Layer 7 of a small transformer language model trained on English Wikipedia (13 layers, counted from 0, width 128).
A neuron's activation on a vector x is GELU(weights . x + bias), where the dot is the dot product.
The model reads these tokens: " into" " an" " " "equ" "iv" "al" "ent" " se" "m" "iv" "ow" "el" " was"

The vector x that enters this layer's MLP at each token. A number n stands for (n - 500) times 0.008.
0 " into": 830,492,575,554,634,473,309,628,517,687,397,697,413,477,494,456,458,636,150,450,677,637,562,229,335,598,468,566,468,387,348,566,432,339,267,346,507,531,479,620,393,581,451,556,551,577,534,334,618,528,385,407,500,619,502,536,475,697,290,419,704,666,493,623,595,460,506,607,386,627,521,608,325,488,527,266,559,488,451,403,528,615,469,473,514,698,549,607,742,688,498,381,508,408,375,449,332,208,497,248,516,471,823,556,489,551,554,465,549,658,649,349,473,527,649,562,362,508,228,167,423,767,542,204,637,533,620,561
1 " an": 728,574,704,425,551,626,647,301,381,656,474,592,598,426,470,648,590,610,633,659,631,600,344,336,551,284,398,501,551,635,366,561,487,519,540,446,542,499,564,706,418,405,583,275,185,612,586,624,683,641,438,467,756,546,543,334,793,454,572,395,503,658,458,480,520,529,500,501,497,523,594,453,355,380,347,436,693,682,641,655,437,608,311,401,227,498,577,817,496,390,379,528,624,295,586,447,341,585,457,197,511,422,532,511,582,633,381,399,515,727,565,483,241,619,504,332,282,478,308,102,485,587,416,589,616,641,238,299
2 " ": 975,597,624,371,551,663,648,288,327,514,561,456,654,476,511,671,610,605,561,793,428,450,318,398,627,300,495,493,538,583,212,643,494,450,426,408,551,81,696,501,650,374,511,454,210,588,485,589,514,665,477,335,506,595,496,353,611,370,543,461,445,635,406,503,598,610,454,468,533,465,422,507,366,453,469,357,639,452,508,799,307,687,324,442,397,595,687,570,579,380,364,558,423,390,600,468,539,375,523,266,417,394,545,453,562,805,268,474,539,722,645,524,396,686,453,477,329,389,502,375,465,821,600,600,543,493,256,453
3 "equ": 883,506,678,504,345,709,750,445,271,576,422,524,597,391,536,691,734,661,591,635,468,432,326,454,670,497,545,462,532,497,434,510,585,252,479,442,778,323,476,482,449,142,319,407,341,683,584,450,538,838,598,311,469,605,405,403,560,641,431,495,460,575,369,487,424,683,468,307,559,509,347,719,565,430,464,374,825,533,631,738,418,730,418,362,350,415,514,483,578,600,450,443,406,479,589,429,424,410,540,229,568,260,381,541,327,613,414,388,498,721,619,693,497,712,418,293,344,400,424,323,518,773,375,526,614,454,410,478
4 "iv": 568,438,709,305,341,697,663,293,436,516,440,741,379,467,597,658,623,587,425,673,673,572,380,412,617,314,441,378,440,618,410,415,663,448,387,565,490,226,652,584,374,436,459,339,378,520,511,481,430,750,567,288,523,603,437,423,560,452,688,472,446,733,338,580,558,536,523,323,526,541,367,607,613,290,486,380,911,644,853,756,399,589,206,333,496,493,645,642,447,632,499,557,454,420,596,526,450,491,541,319,561,622,671,373,500,499,562,410,468,466,442,876,671,393,524,375,290,158,318,218,475,558,370,491,670,527,495,457
5 "al": 706,698,675,478,535,598,709,287,492,649,440,705,473,274,357,627,777,672,378,540,598,446,265,589,537,524,479,490,383,861,355,527,497,328,613,375,634,423,523,495,531,293,480,477,293,452,691,422,450,667,566,341,380,523,422,413,609,431,583,424,566,499,449,619,460,620,493,470,647,487,561,576,502,270,301,233,773,567,748,584,450,707,341,381,261,430,699,643,476,595,317,590,333,504,680,801,456,423,620,309,551,556,502,348,380,700,301,258,454,562,487,730,431,521,604,439,184,429,352,255,573,607,469,599,497,623,435,488
6 "ent": 610,618,468,260,515,658,752,368,412,537,455,781,616,289,377,647,581,613,410,684,617,386,381,617,706,444,461,330,415,740,259,535,484,308,339,379,743,315,580,594,462,407,342,420,323,533,500,506,441,685,491,328,368,607,369,295,573,332,540,512,549,528,532,558,533,547,563,402,719,477,380,658,669,256,365,295,757,671,699,655,459,813,400,501,362,405,624,692,436,473,534,526,414,537,838,655,538,371,521,410,489,378,680,508,655,472,246,408,546,599,542,636,551,585,603,391,327,516,267,206,507,539,351,604,438,532,484,385
7 " se": 670,673,806,465,382,521,653,501,241,466,614,690,596,382,520,547,648,597,383,676,494,525,358,494,613,506,492,569,481,764,264,409,447,456,294,466,626,173,308,532,502,494,334,358,149,683,501,552,520,645,545,464,563,595,524,320,677,344,495,366,571,618,471,437,519,503,495,385,484,582,423,669,550,362,457,478,770,616,528,678,497,530,256,266,232,504,661,512,482,529,267,372,487,483,747,708,540,576,369,245,484,484,642,446,423,589,434,407,400,784,694,782,544,502,622,582,329,346,408,240,455,728,388,503,684,544,229,618
8 "m": 672,396,603,377,404,454,518,323,434,354,367,563,646,365,413,595,630,658,334,449,613,582,273,580,597,376,375,482,329,740,355,511,561,441,313,524,598,407,500,608,555,223,385,379,234,606,695,567,433,542,618,481,667,603,430,316,748,607,730,439,409,531,415,611,462,668,615,301,683,467,403,523,424,380,420,506,819,637,656,764,324,540,432,544,572,436,781,447,660,445,535,333,482,506,640,656,475,603,431,208,450,328,627,549,351,714,424,489,347,596,582,680,646,307,577,496,262,339,417,282,378,881,425,625,575,480,375,531
9 "iv": 617,460,651,365,356,605,494,355,468,488,386,734,462,488,439,562,705,641,418,722,652,536,350,394,575,483,539,354,386,794,344,494,643,374,335,536,469,241,516,595,334,235,437,301,270,543,650,475,417,607,631,323,615,680,378,333,665,493,747,430,489,574,391,629,519,528,512,419,435,575,437,499,499,370,392,536,806,744,837,789,368,607,271,550,599,542,657,723,477,595,440,527,445,372,668,673,441,518,441,202,429,550,621,295,475,537,536,467,452,496,416,808,727,415,562,348,318,303,309,309,615,623,369,449,716,416,491,411
10 "ow": 761,646,699,630,510,684,539,467,558,474,480,672,698,389,248,503,603,554,421,619,452,425,307,540,615,516,552,387,465,841,378,584,522,373,381,385,806,212,451,567,609,364,562,429,361,435,711,410,549,533,603,217,569,473,304,439,635,415,614,438,376,326,439,469,601,540,673,389,490,701,303,506,557,290,233,465,705,587,759,589,493,689,503,323,426,603,648,637,416,459,360,472,413,598,659,716,531,492,429,269,658,415,477,488,411,532,345,405,382,505,516,750,280,521,848,500,251,497,214,192,531,688,424,551,566,468,439,497
11 "el": 696,661,611,404,390,469,499,403,449,538,414,675,668,216,293,538,547,575,354,757,710,552,417,620,594,517,432,516,392,824,280,553,597,331,226,367,626,427,655,533,648,380,358,486,268,521,688,461,464,537,711,180,500,501,505,394,576,320,599,406,570,478,476,654,571,593,550,407,493,529,502,462,474,290,372,413,682,678,707,558,446,646,300,387,474,598,699,734,541,392,291,469,366,528,707,831,487,577,538,208,479,525,549,579,516,546,360,427,687,552,606,843,409,545,539,445,278,576,174,296,545,470,311,468,637,313,382,564
12 " was": 665,661,510,322,666,546,501,506,309,504,598,560,736,283,473,665,557,744,377,628,567,568,352,480,428,621,431,592,485,590,343,668,409,575,408,568,619,231,511,603,384,369,387,362,287,536,594,489,563,620,554,491,685,691,467,485,653,559,637,443,515,651,551,529,448,638,468,366,532,659,522,598,334,339,504,511,713,618,582,658,325,488,250,506,305,548,815,601,423,222,349,487,434,459,528,680,328,543,471,267,470,582,559,513,416,570,359,455,525,748,704,682,485,536,599,355,254,404,28,200,380,524,289,566,733,406,274,606

Each question shows the input weights of one neuron of the MLP. A number n stands for (n - 500) times 0.00099.

n246 (bias -0.054): 440,681,424,481,608,390,437,258,722,657,519,579,519,594,517,407,671,583,427,483,524,546,520,621,480,388,516,658,639,475,452,471,597,577,477,396,715,587,448,674,622,584,544,448,503,408,195,626,602,522,659,474,270,519,453,497,430,428,469,335,490,513,321,342,577,512,601,497,698,700,557,437,403,556,503,582,358,451,457,478,572,321,489,713,411,411,412,477,550,519,371,431,500,560,368,570,679,689,593,514,411,404,559,399,389,441,369,242,450,474,563,512,701,566,553,428,491,427,380,329,493,484,644,327,410,595,390,652
On which token does it fire most? 5 "al"

n218 (bias -0.062): 482,363,294,222,118,608,492,521,700,585,521,698,483,731,237,496,638,473,664,573,541,584,536,383,568,648,565,436,622,578,533,531,479,354,334,612,634,384,602,576,553,358,507,444,497,454,542,399,362,589,493,465,311,380,562,493,504,534,523,489,548,594,696,450,242,443,387,540,531,585,369,504,615,628,493,356,326,552,125,551,405,598,494,551,609,266,554,329,554,527,514,584,474,486,568,326,581,691,476,582,464,496,493,606,637,560,453,434,432,622,646,285,724,380,425,511,459,432,657,431,504,434,667,465,482,504,493,559
On which token does it fire most? 6 "ent"

n185 (bias -0.003): 697,450,508,443,399,418,638,466,532,407,480,497,475,353,648,476,601,446,442,577,461,437,527,355,425,541,572,315,628,547,708,446,403,452,471,464,417,559,503,404,459,411,377,400,344,355,523,202,559,364,463,398,486,544,411,491,497,434,484,393,469,488,580,555,585,426,683,668,374,650,565,337,623,596,547,586,514,605,451,578,471,359,600,435,619,486,522,375,497,422,466,583,619,594,381,481,477,377,444,679,465,431,568,511,565,612,290,408,471,676,580,495,627,624,574,606,456,662,551,474,497,675,562,568,468,491,486,535
Its two highest activations, in order, are on tokens 2 " ", 0 " into"

n165 (bias -0.038): 439,599,548,424,532,615,474,503,486,834,510,524,362,504,585,708,624,314,616,500,519,377,399,565,433,651,480,450,476,487,577,295,329,500,451,558,392,605,306,386,511,231,460,584,436,429,887,584,390,582,311,701,551,708,464,627,450,594,612,450,316,572,542,443,564,490,637,518,500,352,435,543,529,532,408,500,573,486,461,510,237,316,482,602,415,428,554,455,378,548,604,760,423,511,489,653,525,428,593,597,333,515,530,514,414,218,376,383,446,420,636,190,486,493,544,535,615,628,587,576,500,503,545,448,432,747,334,585
On which token does it fire most? 5 "al"

n330 (bias 0.015): 481,479,529,506,542,453,599,426,417,392,405,404,649,506,442,558,470,498,392,465,371,407,509,568,634,502,553,451,536,514,573,414,544,473,517,510,472,459,447,456,585,583,482,523,490,479,599,561,562,404,536,552,477,424,530,580,459,514,530,594,451,348,473,398,539,663,487,539,568,409,446,515,586,564,354,452,496,529,540,529,475,570,550,435,555,438,439,406,447,474,352,584,706,409,583,486,460,559,593,589,511,425,296,582,487,544,502,478,552,563,474,502,481,485,409,611,533,430,523,519,526,444,430,517,575,424,527,474
On which token does it fire most? 3 "equ"

n363 (bias -0.067): 179,555,519,520,436,452,500,474,351,416,719,335,660,763,398,373,490,339,600,497,511,553,500,448,466,567,606,389,579,516,283,348,550,457,386,477,521,569,500,562,510,565,542,477,303,497,694,437,464,448,377,513,256,548,338,613,568,516,360,490,471,606,483,537,378,376,507,548,591,647,349,635,636,672,487,573,543,520,463,510,780,407,640,486,568,428,680,338,481,539,569,380,476,561,557,490,576,537,516,419,524,639,522,483,606,611,513,424,378,467,413,544,702,356,484,520,487,422,220,719,563,599,310,215,439,436,480,664
Its two highest activations, in order, are on tokens 7 " se", 9 "iv"

n223 (bias -0.023): 503,584,435,556,280,388,326,536,554,500,506,358,408,497,357,595,327,503,503,583,514,507,521,591,503,563,570,681,625,433,591,454,487,585,497,346,316,466,547,438,490,768,399,579,525,28,513,582,380,513,480,602,497,552,685,670,667,418,385,520,442,486,398,540,503,633,610,404,601,407,558,510,534,386,713,417,500,648,527,284,527,514,404,589,465,377,490,569,465,388,388,364,455,446,483,629,573,419,634,700,547,403,699,291,742,560,383,521,656,339,625,615,611,477,506,414,609,399,621,405,424,631,354,539,517,510,493,497
On which token does it fire most, and how strongly? 11 "el", at about 0.15

n290 (bias -0.048): 483,337,529,299,315,497,668,692,398,587,696,377,369,599,605,450,611,519,451,490,602,657,476,412,345,519,303,517,434,474,426,358,513,632,574,464,686,572,537,388,564,486,507,536,462,389,379,338,438,345,523,665,480,503,507,500,500,592,372,426,542,545,580,473,439,506,570,541,493,645,607,625,439,632,533,657,454,278,289,506,667,550,465,472,487,268,432,430,571,374,662,493,517,517,490,668,360,643,664,394,665,360,535,530,579,668,379,302,575,470,552,337,530,490,796,620,603,568,272,617,434,421,435,369,497,386,668,400
On which token does it fire most, and how strongly? 0 " into", at about 1.1

n147 (bias -0.053): 462,310,362,550,453,497,414,536,449,641,771,497,574,683,500,297,432,640,490,723,347,493,521,727,422,532,529,354,620,387,472,487,473,576,510,497,403,736,507,440,650,458,528,426,564,653,591,467,477,405,356,154,375,497,615,456,282,346,386,476,634,573,356,300,668,574,524,552,474,503,733,654,517,363,487,500,520,413,547,444,581,388,538,413,572,385,380,530,539,441,607,682,412,403,538,458,591,365,430,521,718,296,423,557,745,497,397,504,479,660,487,601,463,534,562,594,484,329,653,583,493,586,406,450,473,568,387,695
On which token does it fire most? 2 " "

n270 (bias -0.039): 428,475,607,481,463,523,392,500,514,712,483,486,449,618,541,348,469,412,538,445,396,520,462,635,634,411,380,486,730,468,595,263,483,503,582,617,297,561,469,419,654,450,479,497,441,574,480,391,541,680,430,461,426,363,634,483,595,511,616,449,558,451,455,554,391,554,537,692,621,514,480,354,356,557,591,632,567,478,596,467,545,627,530,421,541,470,538,564,454,385,573,497,611,543,426,492,402,411,508,607,506,556,511,531,318,619,401,374,589,391,552,397,483,503,514,385,718,312,531,428,635,572,321,464,552,602,319,445
On which token does it fire most? 1 " an"

n369 (bias -0.071): 564,365,684,503,301,507,461,548,510,479,425,253,696,676,667,581,407,653,445,397,608,569,568,448,463,563,628,487,648,560,413,434,546,337,563,634,415,741,424,696,500,606,427,461,434,640,646,425,574,603,434,520,568,426,425,387,327,535,354,480,449,286,474,350,547,446,467,381,603,550,377,527,436,272,574,523,418,536,301,526,599,489,561,521,471,355,538,566,545,554,562,378,380,459,614,474,421,679,507,605,834,324,642,391,442,394,588,555,638,559,398,472,480,503,312,717,570,450,641,541,521,383,486,435,335,586,379,642
On which token does it fire most? 3 "equ"

n2 (bias -0.047): 353,533,646,470,446,483,240,266,537,549,588,429,465,599,265,525,691,418,468,441,659,417,558,738,564,490,436,480,470,356,602,414,510,372,473,590,466,438,540,533,416,403,483,450,554,227,590,490,578,351,377,592,607,532,576,657,510,646,413,537,581,545,629,446,333,414,480,497,232,607,242,676,582,554,552,670,616,520,557,442,603,586,436,486,652,569,458,533,423,552,503,627,289,473,510,384,410,425,490,412,524,608,560,387,702,601,589,635,704,391,487,462,470,497,272,503,355,584,728,469,343,375,302,375,690,520,526,478
Its three highest activations, in order, are on tokens 9 "iv", 4 "iv", 0 " into"

n235 (bias -0.046): 461,580,530,510,679,451,606,470,712,604,698,599,464,623,417,652,500,409,566,404,399,548,479,600,434,588,470,531,626,224,486,344,500,544,195,576,570,416,411,507,490,472,450,541,441,707,449,571,627,410,510,412,684,729,468,531,683,546,647,493,420,507,364,411,288,252,490,405,406,775,345,483,563,507,323,606,382,507,397,430,623,471,201,355,414,620,414,507,451,606,571,374,528,346,639,368,510,468,510,728,403,561,656,421,440,603,621,621,622,368,569,535,631,400,572,469,523,583,493,426,582,419,540,416,274,483,500,433
Its two highest activations, in order, are on tokens 7 " se", 0 " into"

n175 (bias -0.046): 641,408,427,519,632,347,644,482,366,631,528,549,323,445,595,487,456,479,415,367,454,497,532,567,301,698,512,601,550,464,434,447,525,374,591,600,506,481,484,611,484,403,615,572,584,585,506,472,669,643,341,559,433,293,442,522,394,658,435,598,512,561,472,308,567,530,632,471,408,554,539,386,398,456,344,600,361,559,305,372,353,550,590,487,360,577,787,438,575,406,633,287,594,372,437,630,491,444,586,639,396,392,527,622,635,481,575,386,589,602,394,421,705,481,612,522,554,433,447,625,608,395,594,312,535,560,376,433
On which token does it fire most? 0 " into"

n260 (bias -0.037): 389,485,520,467,512,448,359,523,619,491,482,485,681,362,487,484,301,466,684,568,659,512,596,521,360,675,439,333,628,497,487,512,580,467,500,584,481,460,437,506,454,733,591,619,337,336,464,527,509,640,584,420,315,287,376,398,364,546,553,548,605,534,539,703,417,440,629,466,526,340,361,338,408,436,561,488,452,411,458,520,581,561,489,326,433,485,601,765,520,552,435,527,587,411,363,619,521,371,577,300,454,613,474,509,485,582,577,603,629,280,503,452,582,557,572,578,596,567,565,472,440,556,400,574,503,693,387,517
Its two highest activations, in order, are on tokens 11 "el", 0 " into"

n40 (bias -0.051): 607,591,486,479,496,504,546,448,391,571,360,410,586,273,278,470,432,473,517,441,576,453,382,517,634,545,597,652,621,720,387,528,585,426,482,587,585,824,708,461,533,763,478,514,633,334,339,639,570,451,546,588,538,462,518,500,452,575,413,460,354,327,425,414,165,445,507,304,444,424,496,304,401,377,702,192,411,312,701,416,489,519,472,663,507,385,548,379,676,590,358,468,422,515,540,514,554,460,599,682,681,500,503,375,372,597,667,459,558,266,614,520,457,323,579,529,583,689,369,489,328,324,488,560,573,651,754,500
On which token does it fire most? 5 "al"

n58 (bias -0.031): 636,413,464,500,392,390,544,502,460,374,595,560,458,498,546,476,388,516,424,545,423,394,485,591,500,577,528,366,578,432,467,586,545,480,398,624,517,604,512,375,414,528,504,446,516,423,552,570,575,478,471,559,464,450,506,618,506,553,541,596,462,494,422,425,498,472,533,549,488,479,398,519,565,494,415,546,477,482,529,448,496,604,426,485,386,378,518,469,554,434,412,537,565,383,483,524,601,577,577,594,467,489,490,496,640,454,530,465,589,506,592,677,481,561,486,481,362,569,465,615,431,384,400,480,494,450,500,539
Its two highest activations, in order, are on tokens 11 "el", 6 "ent"

n339 (bias -0.016): 517,415,544,417,516,731,472,525,378,514,516,626,444,507,524,541,549,509,377,587,510,668,623,649,431,574,547,490,590,516,619,394,625,541,559,469,607,343,390,529,595,607,470,387,534,477,299,802,510,522,639,490,532,421,597,497,497,605,324,343,569,480,345,533,563,478,471,400,427,405,664,467,625,549,440,471,622,356,266,396,487,153,523,453,459,608,656,355,328,594,484,655,396,254,470,563,377,488,280,576,441,568,318,558,520,533,441,281,398,471,409,640,536,572,528,626,641,536,487,410,476,439,716,500,424,585,321,669
On which token does it fire most? 7 " se"

n101 (bias -0.047): 282,420,530,382,466,573,522,490,604,368,473,586,224,367,540,467,207,477,420,596,377,692,415,510,600,657,338,683,531,622,626,615,500,382,655,527,511,518,685,541,476,458,436,282,572,510,524,266,547,620,418,591,520,556,514,411,511,480,564,479,523,401,364,386,507,389,555,518,423,507,391,531,385,667,570,271,771,419,393,497,616,449,524,599,543,577,417,558,632,500,608,408,322,756,410,394,599,606,588,616,586,436,614,534,683,641,624,700,399,259,546,532,569,300,563,582,553,299,625,437,589,470,633,601,378,510,402,347
On which token does it fire most? 4 "iv"

n335 (bias -0.056): 432,575,449,641,619,496,373,439,712,733,551,277,423,711,456,478,395,592,574,598,471,200,636,524,187,397,416,489,701,463,434,566,486,644,706,500,464,572,444,417,458,507,533,600,440,595,430,285,411,628,521,331,503,253,338,465,636,586,611,401,476,604,334,419,585,394,619,500,592,444,723,702,568,507,412,657,490,583,381,503,493,324,418,395,561,572,439,393,429,443,472,632,609,454,366,399,580,484,205,603,574,657,410,357,525,472,583,627,589,583,497,493,500,507,527,608,487,419,572,167,398,610,429,545,496,707,483,630
On which token does it fire most? 1 " an"

n176 (bias -0.072): 589,525,519,775,252,317,456,450,695,420,462,401,601,585,574,554,600,582,497,284,595,276,556,469,397,577,543,545,411,362,460,510,548,235,452,311,536,658,429,481,523,344,587,487,466,623,429,481,525,432,452,674,403,500,480,827,484,649,560,381,565,543,662,519,497,375,433,497,516,358,437,506,807,558,541,522,573,592,487,553,506,332,548,540,646,475,414,319,491,543,589,455,327,470,500,590,465,614,509,446,574,420,479,430,536,642,537,314,653,376,611,605,565,458,605,382,540,348,386,539,573,437,438,418,520,320,569,414
Its three highest activations, in order, are on tokens 3 "equ", 0 " into", 8 "m"